Layer 2 of a small transformer language model trained on English Wikipedia (12 layers, counted from 0, width 128).
A neuron adds its activation times its output weights to the MLP's output. To switch it off is to set its activation to zero at one token and run the rest of the model.

Output weights of the MLP neurons that the questions are about. A number n stands for (n - 128) times 0.002.
n158: 149, 130, 69, 157, 107, 88, 158, 160, 97, 160, 189, 149, 161, 125, 167, 119, 132, 166, 126, 145, 182, 92, 118, 103, 179, 80, 156, 67, 114, 167, 139, 130, 124, 139, 147, 157, 105, 108, 132, 112, 143, 151, 125, 109, 74, 204, 196, 73, 132, 116, 103, 203, 92, 119, 149, 144, 154, 107, 66, 128, 97, 166, 98, 123, 116, 147, 112, 167, 144, 96, 138, 195, 74, 203, 136, 104, 129, 153, 163, 112, 113, 170, 89, 105, 159, 131, 115, 78, 115, 152, 151, 142, 121, 142, 100, 145, 80, 145, 34, 160, 135, 125, 102, 133, 96, 128, 154, 122, 164, 149, 141, 154, 112, 118, 86, 181, 154, 107, 136, 130, 128, 142, 88, 128, 143, 118, 142, 123
n188: 103, 149, 138, 140, 185, 144, 109, 162, 144, 145, 120, 132, 133, 155, 132, 190, 118, 160, 159, 130, 171, 58, 174, 47, 154, 130, 99, 139, 76, 96, 75, 92, 101, 145, 93, 130, 120, 184, 63, 107, 128, 141, 140, 74, 154, 146, 181, 154, 132, 109, 162, 106, 199, 63, 102, 156, 123, 99, 150, 169, 94, 103, 166, 107, 141, 126, 124, 59, 128, 131, 85, 120, 138, 161, 166, 186, 145, 121, 149, 130, 127, 185, 103, 107, 113, 75, 119, 147, 163, 165, 166, 79, 74, 96, 152, 117, 140, 76, 143, 129, 98, 155, 139, 124, 164, 126, 97, 78, 121, 167, 178, 116, 79, 80, 152, 150, 150, 107, 135, 93, 105, 128, 117, 134, 150, 107, 112, 111
n222: 160, 135, 145, 154, 101, 141, 132, 52, 140, 108, 157, 130, 196, 78, 119, 125, 180, 120, 153, 128, 181, 102, 187, 139, 134, 79, 61, 139, 110, 156, 230, 153, 5, 58, 191, 79, 87, 119, 86, 152, 122, 121, 99, 61, 158, 151, 164, 88, 154, 111, 139, 127, 136, 167, 156, 174, 111, 88, 96, 34, 211, 206, 99, 179, 100, 175, 110, 134, 86, 93, 122, 163, 123, 94, 150, 180, 185, 137, 129, 170, 125, 194, 161, 169, 148, 157, 129, 104, 104, 117, 170, 91, 97, 28, 140, 61, 157, 129, 142, 135, 96, 138, 91, 151, 149, 87, 144, 144, 121, 71, 95, 216, 136, 64, 68, 134, 129, 166, 124, 147, 114, 132, 99, 119, 118, 165, 157, 144
n230: 131, 139, 100, 132, 101, 168, 136, 76, 106, 87, 134, 81, 103, 164, 74, 104, 177, 245, 63, 188, 72, 80, 142, 76, 137, 145, 107, 174, 145, 162, 165, 107, 79, 61, 129, 104, 149, 83, 135, 118, 91, 160, 87, 93, 160, 34, 164, 125, 84, 95, 167, 73, 79, 112, 110, 75, 152, 37, 115, 129, 117, 160, 130, 145, 206, 137, 174, 104, 174, 37, 86, 190, 148, 145, 112, 77, 107, 147, 114, 62, 100, 168, 144, 102, 58, 138, 136, 68, 122, 125, 162, 118, 132, 201, 205, 191, 101, 195, 165, 205, 170, 130, 136, 128, 184, 25, 111, 148, 56, 127, 144, 129, 218, 117, 135, 208, 84, 101, 143, 93, 148, 170, 177, 110, 85, 166, 138, 99
n258: 141, 171, 119, 134, 98, 110, 157, 117, 126, 149, 129, 160, 156, 159, 149, 156, 100, 115, 109, 105, 95, 157, 150, 183, 132, 81, 133, 165, 90, 136, 146, 128, 169, 87, 68, 172, 121, 86, 75, 113, 81, 154, 140, 76, 154, 99, 54, 109, 96, 123, 163, 163, 112, 136, 105, 107, 125, 121, 123, 181, 155, 115, 112, 149, 111, 193, 121, 148, 128, 140, 110, 184, 168, 105, 128, 108, 113, 124, 165, 100, 124, 130, 115, 149, 158, 134, 117, 180, 123, 114, 100, 107, 101, 154, 88, 132, 111, 157, 119, 206, 102, 100, 144, 164, 109, 164, 126, 152, 162, 164, 120, 151, 67, 138, 106, 134, 100, 108, 131, 146, 67, 91, 99, 118, 102, 124, 102, 119
n279: 155, 94, 178, 136, 103, 131, 102, 153, 110, 118, 133, 100, 193, 147, 139, 129, 54, 129, 141, 203, 52, 92, 138, 145, 84, 157, 147, 109, 179, 155, 171, 159, 145, 174, 162, 138, 134, 127, 134, 150, 150, 159, 161, 134, 84, 83, 186, 130, 81, 114, 205, 149, 118, 193, 135, 140, 107, 158, 103, 67, 121, 69, 129, 84, 89, 118, 126, 161, 109, 174, 116, 153, 73, 107, 160, 139, 129, 98, 88, 102, 148, 126, 153, 120, 123, 67, 142, 193, 176, 139, 119, 111, 180, 117, 121, 110, 118, 122, 148, 167, 74, 161, 95, 96, 90, 101, 167, 92, 166, 45, 171, 159, 118, 146, 130, 132, 143, 125, 110, 93, 134, 154, 82, 96, 130, 69, 118, 178
n320: 122, 200, 117, 120, 76, 145, 102, 96, 103, 110, 145, 129, 82, 90, 212, 178, 135, 79, 144, 100, 118, 145, 123, 125, 135, 99, 154, 158, 103, 120, 106, 101, 139, 191, 122, 135, 98, 108, 56, 96, 127, 132, 83, 174, 172, 100, 146, 107, 121, 190, 110, 142, 76, 86, 143, 137, 134, 141, 115, 140, 100, 118, 137, 92, 113, 138, 122, 131, 108, 106, 131, 97, 174, 105, 169, 125, 153, 153, 136, 116, 118, 126, 186, 123, 131, 180, 169, 137, 139, 106, 161, 132, 52, 111, 107, 136, 144, 122, 164, 176, 119, 109, 135, 125, 102, 116, 137, 96, 82, 172, 129, 103, 193, 84, 126, 142, 116, 116, 129, 98, 133, 136, 77, 162, 151, 108, 176, 149
n323: 155, 145, 215, 88, 149, 120, 151, 124, 191, 179, 91, 152, 96, 154, 144, 84, 130, 142, 94, 130, 150, 108, 197, 134, 130, 156, 109, 67, 152, 137, 163, 74, 103, 86, 101, 134, 110, 72, 138, 151, 201, 127, 116, 161, 95, 122, 211, 129, 188, 121, 47, 104, 97, 126, 156, 94, 113, 178, 134, 153, 121, 199, 120, 146, 189, 131, 130, 118, 135, 149, 166, 134, 109, 119, 151, 129, 134, 161, 101, 81, 151, 127, 39, 58, 140, 183, 142, 132, 166, 177, 155, 103, 135, 116, 81, 156, 106, 174, 151, 125, 105, 160, 140, 180, 71, 168, 101, 131, 101, 153, 126, 88, 130, 195, 73, 98, 147, 84, 153, 134, 103, 154, 173, 127, 144, 105, 116, 109
n470: 103, 162, 47, 84, 175, 150, 138, 158, 163, 93, 131, 45, 128, 88, 128, 109, 189, 126, 205, 76, 132, 87, 89, 71, 55, 79, 166, 114, 100, 115, 115, 137, 182, 95, 76, 75, 88, 65, 174, 116, 223, 74, 183, 98, 224, 192, 172, 156, 93, 65, 155, 97, 165, 139, 99, 54, 114, 177, 200, 145, 149, 177, 109, 64, 183, 82, 169, 61, 115, 115, 87, 147, 186, 80, 109, 115, 98, 96, 153, 134, 129, 107, 170, 112, 51, 107, 70, 135, 139, 101, 183, 61, 102, 152, 163, 133, 190, 126, 97, 153, 118, 80, 97, 120, 124, 158, 66, 125, 85, 168, 148, 133, 143, 83, 190, 209, 134, 168, 86, 97, 148, 173, 176, 178, 141, 161, 175, 171

Each question names a token from some text and the token that comes next. It shows the activations a of the neurons there, in the order above. A number n stands for (n - 128) times 0.01.

Then comes g, the gradient of the next token's log-probability with respect to the MLP's output, scaled to length 1. A neuron's effect is roughly proportional to its activation times (output weights . g). A number n stands for (n - 128) times 0.0031.

"an", then " sh"
a: 122, 123, 115, 111, 121, 128, 115, 111, 122
g: 119, 105, 166, 95, 133, 119, 165, 135, 165, 118, 129, 114, 144, 141, 180, 141, 117, 147, 101, 115, 191, 105, 111, 156, 159, 74, 151, 157, 150, 128, 124, 126, 160, 148, 100, 150, 69, 88, 125, 128, 147, 141, 170, 168, 119, 119, 61, 131, 170, 81, 69, 145, 95, 124, 113, 152, 105, 112, 57, 141, 100, 66, 61, 174, 148, 75, 116, 139, 129, 135, 133, 135, 158, 138, 94, 154, 125, 121, 113, 151, 156, 150, 149, 149, 195, 109, 108, 156, 124, 122, 124, 83, 103, 140, 115, 105, 152, 158, 118, 131, 99, 141, 116, 110, 143, 155, 119, 73, 147, 145, 155, 155, 80, 178, 158, 118, 111, 123, 122, 142, 128, 139, 89, 141, 136, 106, 111, 165
Switching off which neuron hurts the next token most? n230

" f", then "eat"
a: 116, 159, 113, 117, 172, 167, 111, 112, 117
g: 123, 129, 138, 85, 133, 99, 184, 140, 117, 95, 158, 89, 132, 155, 122, 109, 122, 125, 139, 151, 132, 124, 77, 130, 103, 153, 114, 115, 130, 94, 113, 114, 99, 154, 132, 106, 143, 114, 97, 107, 108, 134, 137, 161, 131, 152, 111, 125, 213, 167, 103, 92, 103, 159, 91, 184, 183, 138, 184, 59, 127, 161, 72, 149, 148, 132, 116, 98, 84, 152, 127, 100, 118, 115, 161, 154, 142, 121, 121, 117, 114, 86, 134, 121, 158, 113, 135, 133, 124, 92, 106, 128, 133, 161, 111, 70, 119, 149, 185, 151, 135, 154, 165, 140, 100, 118, 172, 133, 190, 68, 134, 154, 168, 75, 129, 119, 136, 123, 168, 129, 117, 120, 87, 156, 72, 153, 144, 156
Switching off which neuron hurts the next token most? n279

" Cl", then "ark"
a: 117, 169, 119, 190, 157, 155, 124, 121, 113
g: 124, 138, 63, 122, 92, 199, 87, 174, 138, 129, 104, 167, 121, 136, 156, 70, 156, 192, 124, 141, 176, 81, 136, 145, 120, 135, 137, 186, 152, 152, 158, 130, 142, 120, 128, 118, 97, 133, 116, 131, 108, 133, 148, 114, 77, 109, 134, 117, 141, 109, 82, 99, 78, 123, 148, 148, 82, 133, 70, 146, 214, 166, 90, 153, 103, 143, 129, 154, 116, 107, 131, 152, 122, 118, 164, 80, 109, 103, 137, 115, 132, 110, 118, 179, 135, 140, 128, 86, 106, 138, 109, 110, 142, 159, 85, 134, 104, 123, 130, 125, 119, 159, 137, 115, 76, 121, 155, 126, 63, 162, 175, 136, 158, 109, 125, 124, 117, 91, 182, 121, 124, 134, 153, 143, 110, 132, 164, 131
Switching off which neuron hurts the next token most? n230

" f", then "ree"
a: 115, 136, 111, 115, 194, 144, 111, 111, 113
g: 107, 151, 102, 163, 154, 84, 98, 120, 110, 166, 135, 143, 117, 172, 97, 168, 98, 125, 128, 123, 155, 92, 128, 132, 127, 138, 143, 126, 103, 156, 123, 138, 122, 134, 152, 130, 178, 59, 128, 127, 141, 118, 144, 172, 120, 173, 162, 211, 129, 148, 120, 150, 150, 146, 78, 193, 123, 150, 114, 142, 82, 115, 161, 162, 118, 161, 136, 92, 69, 107, 89, 146, 78, 132, 113, 145, 71, 127, 95, 152, 152, 111, 136, 146, 148, 74, 123, 152, 82, 117, 136, 136, 111, 161, 109, 112, 134, 185, 110, 153, 98, 72, 119, 121, 99, 91, 109, 155, 170, 125, 146, 182, 106, 119, 67, 124, 134, 133, 107, 144, 87, 131, 107, 147, 96, 134, 153, 129
Switching off which neuron hurts the next token most? n258

",", then " also"
a: 111, 111, 204, 114, 153, 119, 123, 134, 224
g: 129, 83, 101, 104, 134, 158, 129, 135, 148, 123, 124, 99, 161, 54, 131, 122, 158, 131, 86, 155, 145, 118, 130, 164, 141, 126, 118, 113, 137, 109, 107, 90, 165, 178, 80, 51, 145, 151, 140, 154, 98, 103, 112, 133, 87, 189, 114, 101, 157, 124, 182, 146, 121, 93, 145, 61, 104, 125, 193, 148, 158, 139, 116, 88, 102, 157, 83, 151, 154, 139, 140, 122, 105, 142, 130, 156, 99, 111, 125, 105, 144, 108, 140, 157, 140, 123, 88, 187, 147, 186, 170, 119, 153, 158, 158, 73, 122, 123, 106, 140, 113, 130, 146, 174, 80, 154, 123, 119, 97, 92, 138, 128, 178, 100, 136, 136, 167, 134, 107, 100, 104, 135, 120, 142, 127, 160, 111, 106
Switching off which neuron hurts the next token most? n470

" the", then " school"
a: 175, 117, 189, 118, 128, 112, 117, 126, 111
g: 144, 117, 130, 207, 134, 61, 164, 97, 137, 99, 142, 123, 97, 97, 95, 114, 107, 132, 155, 185, 72, 110, 119, 132, 108, 134, 88, 98, 136, 88, 142, 159, 127, 106, 119, 111, 120, 119, 148, 128, 82, 117, 139, 88, 108, 107, 143, 158, 138, 114, 125, 137, 174, 105, 98, 163, 145, 163, 120, 127, 152, 101, 152, 99, 108, 144, 183, 146, 141, 139, 131, 132, 110, 180, 109, 150, 145, 180, 104, 146, 145, 126, 129, 134, 155, 118, 135, 120, 154, 190, 176, 68, 147, 160, 140, 63, 160, 76, 137, 137, 76, 133, 96, 171, 157, 165, 141, 113, 141, 133, 133, 97, 162, 102, 134, 122, 136, 104, 137, 107, 56, 119, 126, 81, 174, 136, 142, 120
Switching off which neuron hurts the next token most? n222

",", then " it"
a: 115, 111, 135, 116, 136, 128, 124, 116, 134
g: 116, 130, 122, 133, 158, 133, 134, 155, 123, 120, 151, 143, 113, 174, 140, 162, 127, 158, 149, 76, 104, 149, 107, 155, 164, 139, 148, 165, 68, 69, 171, 145, 146, 156, 105, 88, 135, 121, 164, 97, 106, 147, 148, 148, 104, 138, 102, 133, 116, 156, 113, 128, 139, 137, 129, 165, 151, 131, 145, 132, 118, 102, 177, 175, 132, 112, 76, 111, 90, 125, 159, 135, 131, 85, 90, 189, 110, 116, 181, 127, 155, 131, 120, 103, 138, 150, 164, 62, 106, 121, 139, 100, 131, 133, 97, 68, 171, 84, 79, 126, 123, 151, 74, 130, 166, 148, 104, 149, 179, 61, 119, 111, 166, 144, 106, 125, 163, 109, 146, 125, 130, 110, 95, 149, 58, 125, 105, 112
Switching off which neuron hurts the next token most? n230

"at", then " they"
a: 123, 147, 118, 127, 113, 158, 113, 127, 111
g: 120, 100, 110, 66, 168, 162, 137, 110, 141, 122, 177, 92, 117, 131, 112, 135, 119, 129, 143, 161, 150, 110, 111, 122, 120, 144, 149, 101, 141, 117, 164, 110, 105, 130, 147, 119, 105, 113, 109, 113, 157, 92, 121, 125, 145, 101, 149, 94, 137, 138, 137, 146, 145, 104, 93, 199, 134, 132, 176, 150, 74, 130, 119, 109, 196, 164, 131, 151, 129, 101, 162, 116, 77, 107, 107, 154, 155, 123, 151, 97, 158, 145, 141, 101, 78, 73, 166, 83, 129, 155, 135, 162, 126, 72, 153, 110, 124, 82, 73, 168, 122, 158, 119, 146, 96, 99, 139, 211, 123, 135, 195, 119, 116, 130, 137, 127, 141, 81, 100, 110, 104, 180, 123, 170, 96, 158, 120, 135
Which neuron, switched off, raises the next token's probability most? n470

"ong", then ","
a: 113, 111, 125, 122, 111, 118, 136, 113, 111
g: 103, 151, 116, 154, 123, 126, 114, 160, 123, 159, 137, 184, 99, 139, 159, 126, 121, 131, 110, 129, 142, 130, 151, 137, 126, 79, 185, 185, 113, 157, 135, 163, 119, 180, 168, 103, 129, 125, 158, 146, 124, 134, 130, 106, 146, 102, 88, 132, 53, 130, 76, 92, 97, 105, 120, 96, 93, 148, 70, 171, 170, 104, 128, 64, 114, 90, 130, 93, 167, 175, 130, 107, 175, 87, 110, 108, 119, 126, 89, 124, 101, 150, 140, 131, 162, 117, 177, 92, 89, 141, 120, 155, 121, 128, 188, 119, 141, 114, 119, 96, 141, 144, 95, 141, 120, 125, 117, 115, 152, 73, 89, 145, 123, 146, 130, 153, 97, 182, 161, 149, 178, 106, 115, 126, 89, 156, 143, 153
Switching off which neuron hurts the next token most? n323

" the", then " N"
a: 186, 118, 210, 111, 133, 114, 111, 122, 114
g: 129, 160, 140, 165, 81, 150, 134, 134, 150, 115, 104, 84, 167, 123, 93, 143, 113, 77, 97, 138, 106, 141, 113, 157, 85, 103, 109, 150, 134, 94, 137, 105, 114, 94, 165, 128, 70, 131, 118, 145, 88, 159, 120, 137, 114, 146, 202, 134, 140, 127, 127, 149, 124, 131, 120, 93, 121, 126, 132, 169, 132, 171, 134, 84, 166, 154, 85, 99, 78, 142, 122, 107, 110, 186, 164, 158, 188, 149, 109, 145, 140, 122, 76, 133, 129, 163, 96, 131, 145, 178, 139, 109, 97, 127, 179, 130, 123, 178, 158, 110, 136, 117, 126, 144, 140, 160, 159, 157, 100, 149, 84, 130, 116, 133, 78, 121, 106, 173, 104, 140, 64, 116, 137, 65, 145, 121, 89, 173
Switching off which neuron hurts the next token most? n222

" f", then "ield"
a: 119, 140, 111, 117, 192, 146, 111, 112, 113
g: 102, 143, 99, 113, 115, 117, 146, 128, 146, 103, 149, 107, 111, 169, 111, 158, 114, 127, 141, 87, 124, 139, 134, 162, 105, 123, 97, 117, 84, 73, 157, 185, 120, 165, 126, 161, 128, 85, 132, 134, 113, 145, 133, 108, 104, 172, 194, 103, 89, 151, 93, 50, 95, 121, 124, 234, 155, 137, 152, 140, 111, 99, 87, 96, 130, 116, 134, 159, 131, 158, 113, 124, 177, 116, 85, 149, 136, 83, 98, 122, 130, 175, 124, 125, 124, 149, 135, 143, 128, 147, 104, 147, 100, 143, 104, 180, 156, 164, 181, 158, 103, 158, 95, 138, 91, 127, 130, 134, 69, 101, 158, 115, 177, 92, 155, 119, 111, 89, 157, 125, 118, 111, 125, 137, 130, 158, 127, 143
Which neuron, switched off, raises the next token's probability most? n320

"rist", then "m"
a: 119, 133, 128, 127, 121, 248, 111, 219, 120
g: 119, 96, 115, 101, 131, 115, 108, 167, 101, 128, 84, 128, 123, 157, 94, 124, 158, 135, 89, 97, 203, 132, 119, 80, 86, 119, 119, 123, 162, 158, 121, 125, 90, 160, 168, 155, 186, 142, 114, 148, 109, 185, 171, 118, 132, 101, 128, 83, 167, 101, 101, 149, 197, 164, 133, 104, 157, 150, 117, 162, 136, 122, 122, 166, 140, 145, 103, 123, 90, 143, 119, 125, 102, 104, 109, 113, 168, 96, 131, 74, 144, 139, 88, 130, 159, 121, 105, 81, 179, 131, 116, 142, 123, 105, 169, 118, 101, 130, 150, 109, 147, 178, 157, 112, 110, 162, 103, 116, 103, 98, 199, 168, 143, 157, 89, 147, 116, 109, 88, 126, 161, 135, 69, 134, 139, 134, 95, 111
Switching off which neuron hurts the next token most? n323

"ass", then "es"
a: 118, 112, 121, 116, 113, 112, 139, 145, 112
g: 152, 114, 192, 129, 116, 158, 119, 104, 122, 136, 127, 98, 181, 104, 106, 126, 141, 75, 157, 175, 144, 115, 142, 136, 126, 96, 150, 104, 90, 95, 159, 144, 139, 81, 113, 148, 75, 122, 192, 162, 140, 68, 114, 101, 130, 142, 150, 116, 95, 153, 118, 169, 151, 144, 89, 122, 169, 149, 151, 106, 150, 74, 178, 109, 116, 108, 127, 147, 90, 131, 135, 196, 102, 111, 120, 162, 131, 93, 167, 74, 122, 145, 137, 113, 161, 180, 152, 121, 146, 87, 124, 79, 139, 116, 133, 99, 144, 124, 101, 124, 109, 150, 148, 117, 145, 102, 113, 161, 84, 129, 109, 82, 126, 159, 148, 97, 143, 173, 107, 124, 70, 163, 168, 138, 106, 118, 169, 111
Which neuron, switched off, raises the next token's probability most? n470

" a", then " stud"
a: 190, 120, 112, 125, 212, 119, 120, 111, 121
g: 94, 156, 133, 114, 126, 167, 127, 145, 125, 142, 111, 121, 134, 124, 92, 146, 131, 82, 134, 140, 139, 150, 85, 202, 167, 177, 177, 161, 136, 97, 123, 148, 127, 132, 155, 65, 147, 72, 98, 146, 132, 131, 116, 103, 154, 122, 140, 168, 172, 186, 120, 109, 111, 88, 91, 163, 109, 128, 113, 142, 141, 155, 167, 127, 108, 99, 157, 169, 111, 168, 82, 95, 141, 90, 154, 85, 170, 73, 95, 93, 101, 80, 128, 160, 90, 118, 127, 78, 130, 109, 150, 97, 114, 137, 116, 147, 174, 130, 115, 152, 105, 147, 93, 175, 134, 107, 181, 126, 146, 121, 134, 109, 82, 109, 127, 90, 154, 130, 129, 112, 113, 128, 131, 128, 158, 171, 99, 170
Which neuron, switched off, raises the next token's probability most? n158